Layer 4 of a small transformer language model trained on English Wikipedia (8 layers, counted from 0, width 64).
A neuron's activation on a vector x is SiLU(gate . x) times (in . x), where the dot is the dot product.
The model reads these tokens: " to" " the" " south" " by" " A" "qu" "as" "co" "," " to" " the" " south" "west" " by" " Charles" " County" "," " to" " the" " west" " by" " C" "ed" "ar" "ville" "," " to"

The vector x that enters this layer's MLP at each token. A number n stands for n times 0.033.
0 " to": -25 11 -9 22 -20 20 3 -5 -36 -3 -7 25 -20 19 -3 -18 -2 -44 -57 14 0 -21 1 43 42 -14 -23 -6 -10 -41 -24 -28 -2 16 -65 10 6 9 -8 -13 9 35 2 5 23 -37 -24 11 -41 -1 21 -29 -31 -3 -29 27 -40 36 31 -33 14 10 -23 -39
1 " the": -17 22 0 -17 -14 -23 -11 -22 -7 0 34 33 14 10 15 -8 -26 -17 -17 -6 -16 -27 27 40 22 -6 -7 -26 -45 -39 -31 -48 37 -6 -53 24 -11 13 35 14 -1 20 23 -30 32 -29 -46 -35 -1 -21 -3 -10 -11 -57 8 8 -30 4 -42 2 -18 -18 -14 -9
2 " south": -16 17 -13 -24 15 -18 4 9 -9 35 -5 13 -48 14 -17 -10 -3 -13 1 41 -10 -49 -9 37 -5 -40 19 -10 11 5 -4 -2 -29 12 -50 18 46 44 -4 31 2 -6 27 -11 25 -17 5 -48 -55 -27 35 -10 -40 -40 4 9 10 9 -5 -30 37 -19 -32 -37
3 " by": -34 10 -29 -18 -7 16 0 -10 -38 2 -18 22 -25 25 -14 -1 -20 -27 -35 22 15 -19 -26 21 35 -11 -16 -1 -6 -41 -17 -31 -6 3 -89 1 8 22 9 -3 3 62 21 -18 25 -38 -4 2 -30 -21 34 -8 -18 -9 -21 19 -25 40 17 -28 12 -7 -23 -31
4 " A": -22 39 35 -56 -14 6 23 -35 35 6 5 39 17 -2 39 -6 -39 -12 -15 54 -36 -12 -15 22 21 18 35 -13 -59 -20 -15 -44 -5 17 -16 -23 23 25 13 -44 12 -12 8 -30 12 35 -49 -3 2 -10 16 19 -11 -16 51 10 13 15 -20 -16 -6 -2 4 -17
5 "qu": 5 13 -5 -47 38 13 25 -13 23 6 5 -10 0 -26 31 16 35 -11 19 2 -6 -20 -7 21 0 1 53 -11 13 3 -4 -11 -27 39 -11 46 -17 -19 1 30 44 40 14 31 22 54 -50 -38 -4 18 -30 26 -9 0 0 -23 -29 -1 -18 -8 28 -3 37 22
6 "as": 0 7 31 -4 -7 -16 -7 -43 5 1 9 38 21 -26 -21 33 1 11 23 -15 -52 3 -26 -34 -16 33 21 2 46 1 -33 3 -24 23 -8 0 8 25 21 -20 42 11 -35 5 26 -22 -76 -34 -29 3 -21 -14 -19 -10 -28 8 -15 1 -46 -7 17 20 -23 17
7 "co": -16 10 38 -33 23 11 -15 -33 -19 17 18 38 25 -35 -19 -10 7 -53 20 17 -24 -14 12 8 -9 14 16 5 30 -11 -5 37 -15 -30 -35 19 -33 23 -27 -3 28 43 -3 21 15 -16 -57 5 -25 1 -21 34 -21 -42 -18 -64 -21 5 -12 20 13 13 -34 -10
8 ",": -27 -14 17 -8 -2 18 -17 31 38 14 37 -9 -7 -8 -5 1 27 -16 -21 -8 -31 11 -36 41 2 -26 -14 15 -30 -16 -14 19 4 -1 -76 9 44 7 43 7 -26 13 -9 -40 11 -68 -17 -1 -22 -2 15 -3 12 28 -5 8 -1 34 -10 5 -18 3 21 -18
9 " to": -36 6 -40 22 -13 38 14 16 -5 2 3 17 -25 14 -18 -23 5 -21 -34 36 12 -16 -2 61 39 -16 -8 -18 -17 -34 16 -13 -10 6 -86 -11 13 3 7 -3 3 26 -2 3 20 -29 -9 13 -31 -14 45 -23 -25 0 -36 28 -14 46 29 -14 16 11 -11 -29
10 " the": -26 12 -7 -16 -7 -21 -3 -15 -1 7 33 24 9 5 23 -24 -27 -22 -12 6 -6 -12 14 50 14 -3 -3 -29 -57 -22 -33 -45 33 -12 -61 22 -10 29 60 24 4 26 17 -30 23 -25 -39 -33 11 -26 21 -1 -16 -53 -7 5 -25 17 -31 3 -24 -10 -15 1
11 " south": -18 20 -17 -21 16 -14 4 10 -6 35 -7 11 -46 16 -16 -12 1 -13 0 44 -7 -49 -17 39 -3 -44 22 -7 8 12 -7 4 -25 8 -53 19 45 41 3 36 4 -9 24 -15 20 -21 4 -47 -51 -24 40 -9 -39 -41 -2 9 11 16 2 -28 32 -19 -28 -35
12 "west": -25 16 0 4 29 -34 -5 8 -27 31 11 4 -31 6 -26 39 12 -21 -8 32 3 -38 -3 13 -7 -16 9 -8 16 3 -20 -12 -20 25 -55 7 16 37 -8 50 -11 27 34 -10 -4 -35 1 -24 -46 -36 42 12 -39 -41 -30 6 6 28 -13 8 39 15 -54 13
13 " by": -33 5 -23 -11 -11 16 -1 -9 -38 1 -18 18 -24 24 -17 -1 -21 -31 -28 21 15 -16 -26 22 33 -10 -15 3 -4 -41 -17 -30 -10 1 -93 7 8 22 14 -2 4 60 14 -18 20 -40 -10 3 -25 -14 40 -14 -20 -8 -27 18 -31 39 19 -31 5 -7 -20 -27
14 " Charles": -10 1 23 -25 10 8 -23 -9 -14 6 5 32 -26 -21 -27 9 18 -7 -19 28 -52 -22 -27 -30 -1 -1 -7 -16 3 -24 -57 -9 32 -5 -38 27 42 -9 16 41 10 6 -23 -7 0 0 -56 38 -30 -21 21 14 -36 -11 -40 -25 1 42 -19 -26 24 -18 -40 -45
15 " County": 10 -15 37 5 15 -4 -38 26 -29 33 11 32 -14 -16 -27 -13 29 -23 -4 39 28 -21 -25 19 -10 -13 34 -42 1 -22 -21 24 22 -25 -41 10 24 29 -1 22 15 -7 -1 3 8 -26 -50 -3 -33 -19 24 -5 -34 -24 -26 -46 16 27 -41 -16 21 -15 -45 -33
16 ",": -35 -29 22 -8 4 19 -30 22 23 17 24 -9 -5 -10 12 -9 26 -27 -36 13 -20 14 -25 49 -8 -22 -23 12 -14 -11 -36 1 4 3 -63 15 23 13 41 22 -12 14 -3 -31 7 -73 -13 1 -23 -19 15 -2 -1 30 -15 0 12 40 -18 -8 -18 -4 12 -20
17 " to": -32 6 -37 22 -14 38 11 21 -3 0 -2 14 -24 14 -10 -16 1 -24 -38 35 10 -19 -6 71 36 -15 -10 -16 -17 -32 6 -12 -14 11 -81 -9 9 8 6 3 13 27 -2 2 18 -32 -6 8 -27 -13 53 -23 -19 -3 -36 24 -15 43 23 -24 21 10 -19 -31
18 " the": -22 3 0 -16 -9 -18 -3 -12 1 5 32 20 13 3 27 -23 -28 -25 -17 8 -6 -5 11 56 14 2 -4 -27 -55 -24 -41 -50 26 -8 -55 19 -11 37 59 34 6 24 17 -27 25 -21 -31 -36 13 -31 26 2 -13 -52 -8 -1 -23 17 -39 -1 -23 -13 -19 -10
19 " west": -34 19 -10 -15 23 -16 -6 13 -17 26 8 19 -46 14 -16 -4 -2 -9 -12 43 -1 -56 -13 33 -20 -34 30 -6 10 13 -5 -1 -30 17 -48 13 33 51 -4 44 -7 -3 25 -7 17 -31 2 -44 -48 -27 38 -3 -27 -43 -19 20 5 11 -13 -29 38 -22 -26 -18
20 " by": -34 6 -27 -16 -6 21 0 -4 -36 1 -18 22 -26 25 -10 -1 -22 -28 -29 24 18 -17 -30 25 34 -10 -13 0 -4 -36 -19 -24 -9 0 -91 -1 11 22 12 0 5 58 16 -22 24 -40 -2 3 -20 -20 44 -9 -17 -8 -26 18 -25 42 17 -29 4 -6 -23 -29
21 " C": -19 25 22 -60 12 40 15 -9 46 31 -11 19 46 5 21 -3 -16 -6 0 21 0 40 -5 15 25 -55 -15 -16 -32 -17 -12 -34 22 -5 -33 22 -25 16 -11 24 -1 7 22 -18 -1 52 -50 33 22 -19 -4 19 -8 -15 31 -2 -15 8 -19 -16 24 19 2 24
22 "ed": 18 50 9 14 13 -5 13 5 5 -12 20 10 6 9 44 -1 -7 7 -3 -20 -30 -2 -42 -13 1 13 25 -14 0 25 31 -10 -46 23 -31 14 -34 -8 29 14 -16 13 -19 8 26 47 -55 25 -47 -7 21 -18 27 12 -2 27 -23 3 10 -64 63 -5 6 0
23 "ar": -11 -16 25 -21 32 -13 2 -11 -28 19 16 12 0 -11 -13 14 -47 -17 28 38 -42 -16 19 3 4 20 19 11 7 -9 -42 -12 30 -7 -13 -29 3 -1 20 30 25 15 -21 27 -6 4 -87 -5 -45 11 27 -24 -51 -12 -10 8 0 39 25 27 32 -5 -14 -24
24 "ville": -9 -13 25 -1 -7 -5 -37 12 -40 25 13 26 0 -33 -45 -2 8 -16 -5 26 -10 -25 -30 29 -35 13 22 -20 30 -27 -33 25 0 -33 -25 -8 23 25 -11 -5 31 27 -16 9 -7 -24 -67 -11 -19 -41 -2 8 -31 -37 -25 -40 21 11 -29 5 28 -17 -39 -15
25 ",": -41 -29 15 -5 0 18 -31 20 16 19 27 -11 -10 -5 9 -2 32 -23 -32 12 -27 8 -25 48 -5 -17 -22 15 -14 -4 -31 5 1 4 -62 13 27 17 44 13 -10 16 -4 -31 6 -77 -15 -5 -21 -25 9 -1 0 30 -13 -3 7 38 -11 0 -20 -3 15 -13
26 " to": -36 5 -39 20 -18 39 8 19 -6 -1 -4 14 -26 14 -9 -14 -1 -25 -34 33 10 -16 -6 69 37 -14 -12 -16 -18 -28 7 -13 -15 9 -84 -9 7 9 9 3 11 30 -2 0 19 -32 -4 7 -24 -14 50 -20 -21 -5 -36 26 -18 44 24 -22 20 10 -17 -30

Each question shows the input weights of one neuron of the MLP. A number n stands for n times 0.0073.

n160 gate: 40 -3 4 -26 -22 -14 2 4 -13 -17 27 15 0 -28 10 -15 -47 31 26 -6 30 15 32 -16 29 -8 -9 -23 -51 -6 21 8 -2 -23 40 39 -60 -30 22 51 -35 5 6 2 -19 -15 -1 8 5 4 50 34 3 7 18 -7 -4 23 14 16 -20 -14 14 -9
n160 in: -41 -1 23 -24 31 -6 -12 18 32 14 20 -36 -21 -35 51 -13 5 9 -16 7 0 28 10 37 30 53 10 -3 -4 1 -2 10 23 59 14 4 25 3 -27 34 6 -18 27 1 28 -15 21 -19 -3 29 25 -47 9 -16 -3 11 -18 -11 9 0 10 2 -2 -25
On which token does it fire most, and how strongly? 18 " the", at about 1.2

n85 gate: 2 21 0 -2 -5 3 13 -8 -7 61 -22 -2 -25 19 16 -41 23 2 -12 -38 9 -23 18 -24 -36 12 41 -35 -24 -4 -5 8 11 48 24 27 11 23 -5 30 23 12 31 -13 1 -23 4 -6 22 -8 -27 -33 54 32 -22 -22 -17 -3 0 -5 -26 16 29 -28
n85 in: -4 -18 -5 -25 28 -45 -54 11 -3 -42 15 39 4 -15 -12 7 20 32 6 -18 3 44 22 31 29 2 -19 -11 1 -13 -32 -15 -40 8 -14 -33 -23 -8 2 -5 -7 35 -12 -15 0 32 2 -26 -28 -31 -25 -11 -9 14 51 10 32 -40 14 -10 12 1 -11 -41
Which token does this neuron like most? 1 " the"

n173 gate: -33 -22 41 12 8 -2 -56 37 -39 -37 -4 -5 -9 43 39 -34 10 -12 38 -23 -7 -12 8 12 -28 63 15 -37 40 -14 -9 28 -43 30 4 20 -15 38 22 -12 3 -19 27 25 -16 12 11 32 10 18 -33 -11 11 -4 13 18 1 33 40 -6 14 -12 -11 50
n173 in: 3 29 -3 13 32 -3 -5 12 2 12 13 -20 -28 25 12 54 -1 -23 -24 2 -47 -9 4 6 2 34 -6 5 10 -27 -11 -15 -17 24 14 4 58 43 -38 11 -30 -8 2 20 10 1 41 -3 -32 25 -6 -16 22 -5 8 28 -3 8 23 -10 38 13 -16 30
On which token does it fire most, and how strongly? 22 "ed", at about 1.4

n99 gate: -2 7 13 -40 25 18 -16 -15 -42 36 -20 -1 23 1 -42 4 6 9 -16 20 -12 13 19 -34 54 22 -28 10 16 10 8 -19 -21 -5 29 13 65 -7 14 22 8 -18 53 -29 -26 -39 17 26 -11 0 45 -17 2 48 -22 14 23 9 -29 -21 5 -23 -43 0
n99 in: 6 -35 2 -15 18 -24 26 2 27 -1 1 -26 14 25 -17 -32 -39 23 20 37 6 -31 -9 -19 -32 -38 6 32 -10 -16 -14 -5 -17 8 -20 -15 39 -30 3 41 -47 30 2 1 6 -55 -4 62 -5 14 -5 -15 -5 17 -14 -34 -9 -28 22 38 6 -35 -3 15
On which three tokens does it fire most, strongest first? 14 " Charles", 12 "west", 16 ","

n0 gate: 14 32 -20 2 -20 -44 -4 7 -3 24 -28 11 -17 -7 -31 33 -4 -7 36 19 13 26 23 21 -30 -3 -44 -11 30 -15 39 -11 29 -31 12 -42 18 21 -31 42 27 -9 2 9 13 24 7 5 34 -5 -55 6 -27 -11 -15 -22 37 2 2 -4 -28 46 -7 -21
n0 in: 0 13 22 0 18 -20 25 11 -3 14 -6 32 24 4 12 -2 -7 16 56 -33 -11 -36 -6 -14 -4 -10 6 -5 12 9 -12 -15 -26 7 50 37 -21 23 -30 -22 1 -38 11 -14 35 11 -26 -18 13 42 -3 20 -6 -5 -27 -66 10 4 28 2 49 24 -33 -26
On which token does it fire most, and how strongly? 7 "co", at about 1

n46 gate: 15 31 28 -20 -36 9 14 21 2 -38 0 0 -19 -48 14 -1 12 27 -19 45 40 -14 29 -44 -11 20 12 27 28 -8 9 0 41 32 -3 -8 4 -60 13 3 17 6 35 6 28 -16 11 -7 -16 -9 22 13 22 15 41 32 -17 55 -3 -30 17 7 -5 -31
n46 in: -40 12 -26 -30 22 1 -2 -23 -20 42 -10 -47 38 20 8 6 -8 15 22 15 7 28 -24 24 -4 6 4 -13 12 -2 16 4 24 21 -28 1 12 -12 15 -23 -14 29 -21 -10 26 0 -11 -10 -43 22 -48 -18 18 2 -2 -31 -10 -54 26 -21 33 47 -13 6
On which three tokens does it fire most, strongest first? 22 "ed", 3 " by", 5 "qu"

n37 gate: -15 -22 -20 56 3 20 -12 -36 2 -12 -33 8 -4 24 34 14 -25 -17 -21 2 3 -16 14 -15 -23 8 -35 29 12 -3 -43 25 13 26 -5 -23 17 -5 -2 27 15 29 1 -2 -34 -33 -17 -12 29 -21 -35 29 -19 -11 -29 21 42 0 -13 -6 -9 12 -31 13
n37 in: -11 2 38 -23 3 -34 -1 -9 -16 -34 3 18 17 -17 -15 -29 42 34 12 -3 -21 14 13 -14 16 -16 13 13 5 -2 -3 -52 -40 -46 12 -3 32 10 10 -13 -53 0 -16 12 -9 -23 -26 35 15 19 59 -10 -22 -2 5 -12 -15 27 -10 -16 -42 -3 -30 -16
Its two highest activations, in order, are on tokens 14 " Charles", 6 "as"

n158 gate: 67 -48 -22 -1 20 -12 -6 -19 -16 -14 -15 2 -21 -16 4 -66 19 -13 8 -47 -20 25 7 9 -11 7 -39 -6 -6 43 -33 -20 -19 -7 -10 -37 14 -2 -2 -1 -4 -6 7 -34 -26 16 6 -3 -18 -35 -31 7 17 35 -24 25 -8 33 4 -24 -8 6 27 -62
n158 in: 11 26 -3 32 -21 14 -29 11 -25 -7 34 -17 16 15 -36 -22 17 -72 3 25 -14 5 -20 -14 -4 9 27 -15 13 5 3 -6 53 -17 8 50 -3 0 13 11 -43 12 -10 -10 10 18 14 -37 27 9 10 20 8 32 12 0 -10 -26 12 -23 13 -25 3 8
Its two highest activations, in order, are on tokens 4 " A", 6 "as"

n108 gate: 28 51 -39 12 -36 -10 -17 -5 13 20 -6 -9 -45 -18 -8 -12 1 48 27 -21 19 8 38 3 -13 18 17 17 37 -4 36 13 45 -25 -9 -29 38 29 -47 -18 16 -15 -24 12 26 18 10 28 -15 -4 -6 22 5 0 -27 24 -6 -14 -65 24 -2 3 4 33
n108 in: 22 -53 -10 11 -10 6 -9 28 46 -5 7 -7 11 7 21 13 11 -45 -38 34 35 -27 5 16 -15 19 -4 29 38 -26 8 -62 31 13 6 3 39 25 -34 13 -22 5 21 28 -53 35 14 -12 -17 -3 3 -3 4 -43 34 -13 17 -48 33 11 0 -24 -1 1
On which token does it fire most, and how strongly? 22 "ed", at about 0.54

n7 gate: 1 13 -26 -20 26 7 33 22 15 -34 -8 -29 40 17 6 26 -12 -5 -29 -65 23 -4 -21 -26 -25 8 -68 -2 -1 62 -5 9 28 16 -45 -44 -24 -46 6 28 14 0 7 14 29 -4 15 29 31 25 -1 4 -5 -18 13 -11 -6 -51 6 -10 -43 -7 -24 -12
n7 in: 14 -6 -4 -34 1 16 23 42 -3 51 -8 11 -29 2 -26 6 16 54 33 -7 9 -31 13 -23 13 -7 27 29 -14 21 50 -24 5 6 -14 -3 8 -27 5 -5 40 -8 25 11 -1 -24 36 -15 0 15 37 34 28 -13 18 -39 13 15 4 -3 47 -33 11 2
On which token does it fire most, and how strongly? 0 " to", at about 0.52

n20 gate: 2 -1 17 -2 -12 -1 14 24 23 -34 -15 -59 13 -12 2 -18 -10 15 8 27 40 8 8 -44 21 -8 0 2 -43 -26 7 -34 21 -40 -31 25 -8 23 17 -4 -8 -9 -8 -32 -11 21 -26 30 -6 -8 4 -5 3 18 -31 -43 -7 -16 52 33 -14 -21 -21 28
n20 in: 6 -13 24 -27 -1 -8 -9 25 -4 -9 -16 27 -26 28 5 10 -41 21 -10 19 9 63 0 37 12 5 2 4 -6 1 -20 -1 20 -9 5 -45 13 17 -17 32 29 -22 5 -35 9 10 31 -5 9 -15 16 -12 -17 8 7 -3 -17 -58 21 22 -22 -4 -30 36
On which token does it fire most, and how strongly? 21 " C", at about 1.4

n34 gate: 2 17 -2 3 33 -16 19 38 7 -45 -6 -32 11 -35 -25 -25 29 4 20 11 43 1 -19 -20 26 24 16 18 29 -19 -13 62 7 -23 17 32 7 5 -1 5 -13 -21 -9 -8 -41 -11 -36 28 -30 -12 -21 -14 -19 -5 -8 -14 18 13 -20 -11 -15 -11 14 -23
n34 in: -13 -20 -3 -4 4 26 11 9 34 -27 -7 -51 13 7 10 -4 -2 36 -2 1 -43 -28 -14 9 1 -6 20 -10 1 -21 -31 -16 19 31 -18 -7 10 -25 -8 -32 14 41 27 2 -11 -27 -36 -39 22 -44 0 -7 1 -5 -6 -11 37 -15 -30 -31 6 -12 16 23
Which token does this neuron like most? 24 "ville"

n186 gate: 6 23 56 13 4 -12 -4 0 -8 15 19 3 -25 -13 -17 9 38 -25 -32 -1 48 -24 33 6 5 28 23 41 -1 23 1 -18 38 -8 26 -24 -14 -1 -18 -33 -14 55 -25 -25 7 -25 67 31 -39 -38 -6 12 -28 14 11 -14 4 -5 9 21 10 -1 11 -6
n186 in: 4 -29 -2 -27 -20 -63 6 -5 -2 0 23 -17 7 15 -12 22 -18 26 -60 -17 15 -18 -17 5 51 -11 -34 12 3 3 2 7 -25 -15 21 37 13 3 14 30 -32 -43 10 4 -9 34 -12 1 6 -31 -16 28 -41 -31 -1 20 -7 -30 2 2 15 7 23 0
Which token does this neuron like most? 12 "west"

n89 gate: -3 -27 -4 -25 -26 -34 10 -4 -23 -38 -72 2 -17 -13 33 -16 7 29 18 -14 -25 -17 9 34 -21 29 4 22 55 -3 -6 16 -20 -10 12 -7 4 -44 9 41 4 31 -9 16 -29 -17 -21 -21 -17 -38 11 16 -15 8 -7 19 10 7 -5 -19 -24 48 -20 2
n89 in: -7 12 9 -16 -17 18 21 -25 21 13 -2 21 -2 32 12 -7 11 -1 -16 -28 -44 26 -22 -4 -15 9 35 33 0 -8 29 -9 -3 -12 5 -7 23 28 11 37 13 7 3 10 -3 12 -11 24 -21 -3 -74 36 -6 27 38 16 21 52 -11 29 -20 -25 -17 72
Which token does this neuron like most? 6 "as"

n21 gate: 15 4 27 -7 -48 -26 20 39 -12 -42 -44 -2 -4 -29 1 12 -14 -12 -30 -34 -8 -10 10 -57 -17 30 -5 -17 -46 -6 29 -4 -5 31 -37 8 5 10 37 7 -16 -12 57 -35 16 18 42 3 -41 39 2 -30 -1 28 26 -16 -41 -13 20 -2 36 -67 -31 6
n21 in: -40 35 23 -25 -9 22 -8 24 -37 -15 -1 24 -10 4 -49 3 14 -4 -26 -32 25 14 14 -12 -25 -38 41 -17 -9 -6 4 -12 26 6 -7 2 1 17 29 -34 37 -3 -21 7 -13 -3 -6 -30 -13 -8 -27 17 15 16 6 40 -24 9 26 -18 20 -28 -73 -35
Which token does this neuron like most? 3 " by"

n23 gate: 12 18 1 -34 44 54 -9 -14 -33 53 18 9 -1 30 13 24 -15 -16 17 -11 21 40 9 -22 10 -25 -9 -9 48 -8 20 34 -7 33 -16 -13 32 -11 -32 -30 25 31 -1 11 -24 -10 49 8 -11 -29 25 -9 -14 43 -6 -10 16 -18 -20 -38 -68 32 -29 19
n23 in: -19 12 -45 57 -10 27 -1 14 -40 -18 -3 10 -9 -9 -18 -33 26 -18 -3 -27 -8 3 -24 12 5 2 5 -16 31 5 -19 -4 10 38 -24 4 2 29 34 -4 -27 -41 -23 21 54 28 7 27 -25 -21 36 -13 32 31 -10 -4 -38 11 -11 -25 -7 29 6 -26
Which token does this neuron like most? 20 " by"

n58 gate: 15 15 -1 15 5 6 9 -16 -1 22 18 -25 22 -18 -29 -19 -5 -15 14 11 14 23 24 8 41 10 17 -36 12 -14 -11 -57 34 0 25 11 -10 33 21 -1 -24 19 -10 -23 17 12 -4 -1 -19 29 4 3 22 -17 -29 0 -2 15 -5 38 23 -4 -6 -68
n58 in: -7 -17 -12 22 32 -8 20 -4 19 9 -23 10 -2 -13 -3 -32 -8 15 -35 -1 -9 23 15 -11 36 23 -27 28 1 17 4 -12 40 -17 -2 -32 -18 22 23 29 -2 -5 15 1 53 -19 21 9 4 31 43 -7 2 10 18 15 25 -41 2 12 -10 -26 -13 -37
Which token does this neuron like most? 18 " the"

n161 gate: 32 -36 18 -17 5 0 -43 -2 -39 -40 -17 -4 16 -13 -6 9 0 -23 -15 31 20 -11 1 -39 -9 -6 4 -18 7 35 -13 9 10 12 15 14 23 13 38 13 -17 -2 22 -42 3 20 -49 -9 -9 20 -25 -22 -20 58 15 4 8 -17 12 9 -1 50 -38 12
n161 in: 18 -9 14 -34 -26 4 -16 -3 -12 -12 38 -1 -4 9 -10 -29 21 18 8 -39 14 -10 16 -34 0 -50 -3 30 -4 -13 -10 27 -13 11 -37 -15 19 9 -44 -9 -3 -22 11 -14 -28 -30 -25 -27 7 -12 21 24 42 28 -25 -83 -50 5 16 -15 5 17 1 0
Its two highest activations, in order, are on tokens 15 " County", 14 " Charles"

n111 gate: 21 66 -9 -2 11 -28 -10 30 19 25 18 -16 -14 -24 32 9 -47 45 43 -17 13 -6 -35 0 24 -25 -32 -2 24 -36 6 14 -8 19 43 21 -5 -24 14 14 -9 25 13 22 34 -16 -13 -33 32 7 6 23 -48 -22 -2 -11 4 52 40 -44 -15 42 6 -2
n111 in: 17 29 -20 -26 35 26 -18 25 -20 -21 0 -2 -15 -65 5 -8 -25 -14 5 3 -26 -1 43 -21 -6 -50 27 -26 13 -13 17 -47 8 6 26 20 6 -7 -24 -3 14 2 -2 -39 -21 29 -3 -19 -6 13 -14 3 33 9 1 -7 -30 17 -21 37 20 4 22 -33
On which token does it fire most, and how strongly? 5 "qu", at about 2.7

n121 gate: -8 1 -10 -7 -43 -28 -27 9 -33 -38 -20 3 -33 12 -16 8 -11 -17 -28 -12 -29 26 -20 26 -10 13 1 3 4 -14 23 -14 -1 -16 12 37 -27 -18 -48 -3 12 4 37 -2 5 6 -6 31 14 -9 -13 -26 0 39 -25 37 11 31 22 1 -18 -9 -12 11
n121 in: -26 7 11 20 -29 -9 -1 17 -27 -28 -13 11 10 11 -20 39 -30 -35 -30 3 19 -32 -21 16 2 25 -23 10 24 -48 9 38 15 -12 -16 9 -5 8 -32 -15 14 25 17 14 27 41 -9 -7 -8 -18 12 -20 -13 3 4 -5 45 8 -33 -17 -21 24 27 -13
Which token does this neuron like most? 0 " to"

n55 gate: 50 16 -8 18 -4 -6 -10 9 -42 7 25 3 -21 -40 -3 -4 -4 26 16 13 -2 -8 37 8 -6 17 -26 59 -32 -43 23 8 7 10 2 -44 30 14 -11 -23 -33 -25 30 -33 25 13 39 -27 16 14 45 -18 5 37 -21 22 4 28 -15 -35 26 -20 -29 23
n55 in: 0 -12 4 6 23 30 -34 -36 19 -20 -26 -11 27 8 -6 -29 28 12 -20 17 20 -32 -32 21 25 36 38 40 -8 -26 35 -52 36 38 0 -2 12 31 -22 -9 3 49 -2 13 27 -13 4 -60 34 18 15 11 12 2 -39 -25 27 -26 36 -24 30 -20 -4 -2
Which token does this neuron like most? 17 " to"

n5 gate: 16 10 4 -40 47 -25 21 4 10 -28 -45 -11 4 -7 -8 34 -15 25 -27 6 2 -20 16 0 25 34 17 21 -5 14 12 -27 1 -6 -2 10 1 2 -42 -13 24 -4 -10 -8 6 37 8 21 -15 -55 -26 -1 40 44 17 33 15 8 -15 -12 -34 5 1 24
n5 in: -32 42 -19 -1 38 -10 25 23 14 -19 -27 13 8 -15 -9 -25 26 -19 51 -26 -14 -1 7 -21 13 13 -33 10 21 -10 -43 -7 11 1 -22 -2 -19 41 16 -20 28 44 1 1 5 -2 15 -43 29 -38 -15 21 77 1 26 27 10 14 45 11 32 12 5 21
Its two highest activations, in order, are on tokens 5 "qu", 15 " County"

n8 gate: 23 10 21 -18 -38 -4 -15 3 -68 43 -27 51 27 37 3 33 -27 27 -12 9 4 24 -1 -49 15 22 -21 -21 -38 21 14 22 4 19 -9 19 19 -13 -18 7 -2 24 -10 -30 -17 -6 56 -11 -11 18 9 1 6 6 -17 2 15 -22 -54 54 -47 24 -42 -1
n8 in: -48 -50 16 9 -28 50 -37 21 -4 -2 6 -1 -26 -39 6 12 -11 -9 -1 -9 1 0 -25 22 -1 -16 -40 28 -7 26 -21 -1 39 -41 18 -5 -6 -23 -23 -18 -27 -28 -2 -42 15 -51 -42 -39 20 14 2 -18 -47 29 0 -6 16 -39 -26 11 23 -11 -22 -22
On which token does it fire most, and how strongly? 22 "ed", at about 0.59

n132 gate: 43 -42 20 32 -19 -13 -9 -17 6 -34 -22 10 9 -1 -29 -9 -19 62 14 -32 21 -16 11 -17 1 22 -5 14 -17 6 10 21 -6 3 -14 -6 43 -30 -19 -14 4 -20 14 8 -34 13 -4 2 1 36 6 -14 48 8 -1 18 -4 27 17 11 -16 0 -26 -21
n132 in: -19 4 7 -11 39 -32 -11 -22 18 -13 12 40 -25 54 -4 -18 3 -8 -35 -16 18 2 0 11 -5 7 -8 -5 10 22 19 -32 41 -8 35 3 -31 6 -3 7 35 -29 -24 21 9 -9 36 -10 -26 -10 10 15 11 19 9 -30 13 9 -24 -47 -10 -13 32 4
Which token does this neuron like most? 24 "ville"

n79 gate: 8 15 -1 38 -15 14 43 23 50 -8 4 -47 18 -12 22 13 -14 10 -3 -26 30 29 -4 -30 2 -42 -6 -15 26 25 35 -5 23 -28 9 -39 -33 1 5 38 -6 9 -13 -20 49 9 -39 8 -23 -15 1 53 -45 -8 -6 -26 -51 3 20 0 30 -20 6 11
n79 in: 13 8 -33 15 37 -34 -29 0 29 -50 -27 6 31 65 30 9 -26 19 -42 -12 -41 -4 -8 -24 -17 -26 -9 26 -20 -8 18 44 36 -39 -22 1 4 33 -11 2 -28 -9 4 -23 -5 28 -34 33 7 24 -5 10 6 -18 7 13 -13 20 -41 62 15 34 40 -16
Its two highest activations, in order, are on tokens 21 " C", 22 "ed"

n77 gate: 5 -24 -30 22 -14 15 -1 -37 -5 -8 -2 -47 21 -24 15 -29 -29 -28 22 4 3 36 17 -5 16 16 -2 -35 4 1 14 -17 -11 -19 -33 -9 15 29 -12 19 7 10 -11 51 -6 -11 -5 24 -6 10 34 20 -33 10 13 12 -21 42 -23 3 -30 10 28 -22
n77 in: 11 14 -13 25 -10 -21 28 -24 -8 19 -28 25 -10 -3 -17 6 -4 -27 -3 24 -21 34 31 -44 36 5 -23 -41 16 -11 -33 -44 24 -3 6 -9 -3 10 -19 29 7 -29 -13 2 48 40 -1 27 -11 -4 18 40 26 41 -19 9 -12 61 12 -32 -3 4 -22 20
Which token does this neuron like most? 0 " to"

n24 gate: 8 -30 -29 52 8 -4 -26 6 6 -13 26 21 44 30 16 17 16 -22 8 -34 16 14 5 -13 34 16 -6 -45 -20 3 9 -30 27 16 20 -14 1 22 4 -12 -15 5 23 -26 21 20 2 16 2 -5 -23 -7 -17 18 -12 -8 6 37 -25 -17 8 -36 14 -9
n24 in: -23 7 -3 -62 -59 -3 16 22 -23 19 41 -30 -11 -23 -23 -15 -16 3 -15 -15 -8 -15 14 16 11 18 -29 19 22 -4 -25 -13 17 -3 -21 -28 1 -7 -10 -2 6 30 11 -20 2 -14 -16 14 -21 30 14 1 -7 -8 7 9 -4 -16 14 10 -2 -5 -19 14
Which token does this neuron like most? 1 " the"

n119 gate: -10 -11 -45 -7 8 -13 0 45 -14 5 -17 23 36 -28 17 -25 6 6 -25 -43 42 -17 8 0 27 22 15 3 -10 11 -18 15 3 25 11 39 1 -30 -35 -7 -14 16 -27 -41 43 -13 46 -19 -1 -4 -19 -22 -2 -20 30 19 -16 17 4 -33 7 -39 -19 -14
n119 in: 21 8 -4 -15 31 14 32 -61 -2 7 3 -31 -12 5 -41 16 -7 -2 -35 6 28 37 -16 -25 3 28 -39 11 29 -29 14 -19 -2 13 -9 36 -43 39 19 -7 33 3 1 -8 -8 3 14 -24 34 -21 18 -15 16 28 -9 -16 -7 -31 -17 12 5 22 3 -56
Which token does this neuron like most? 3 " by"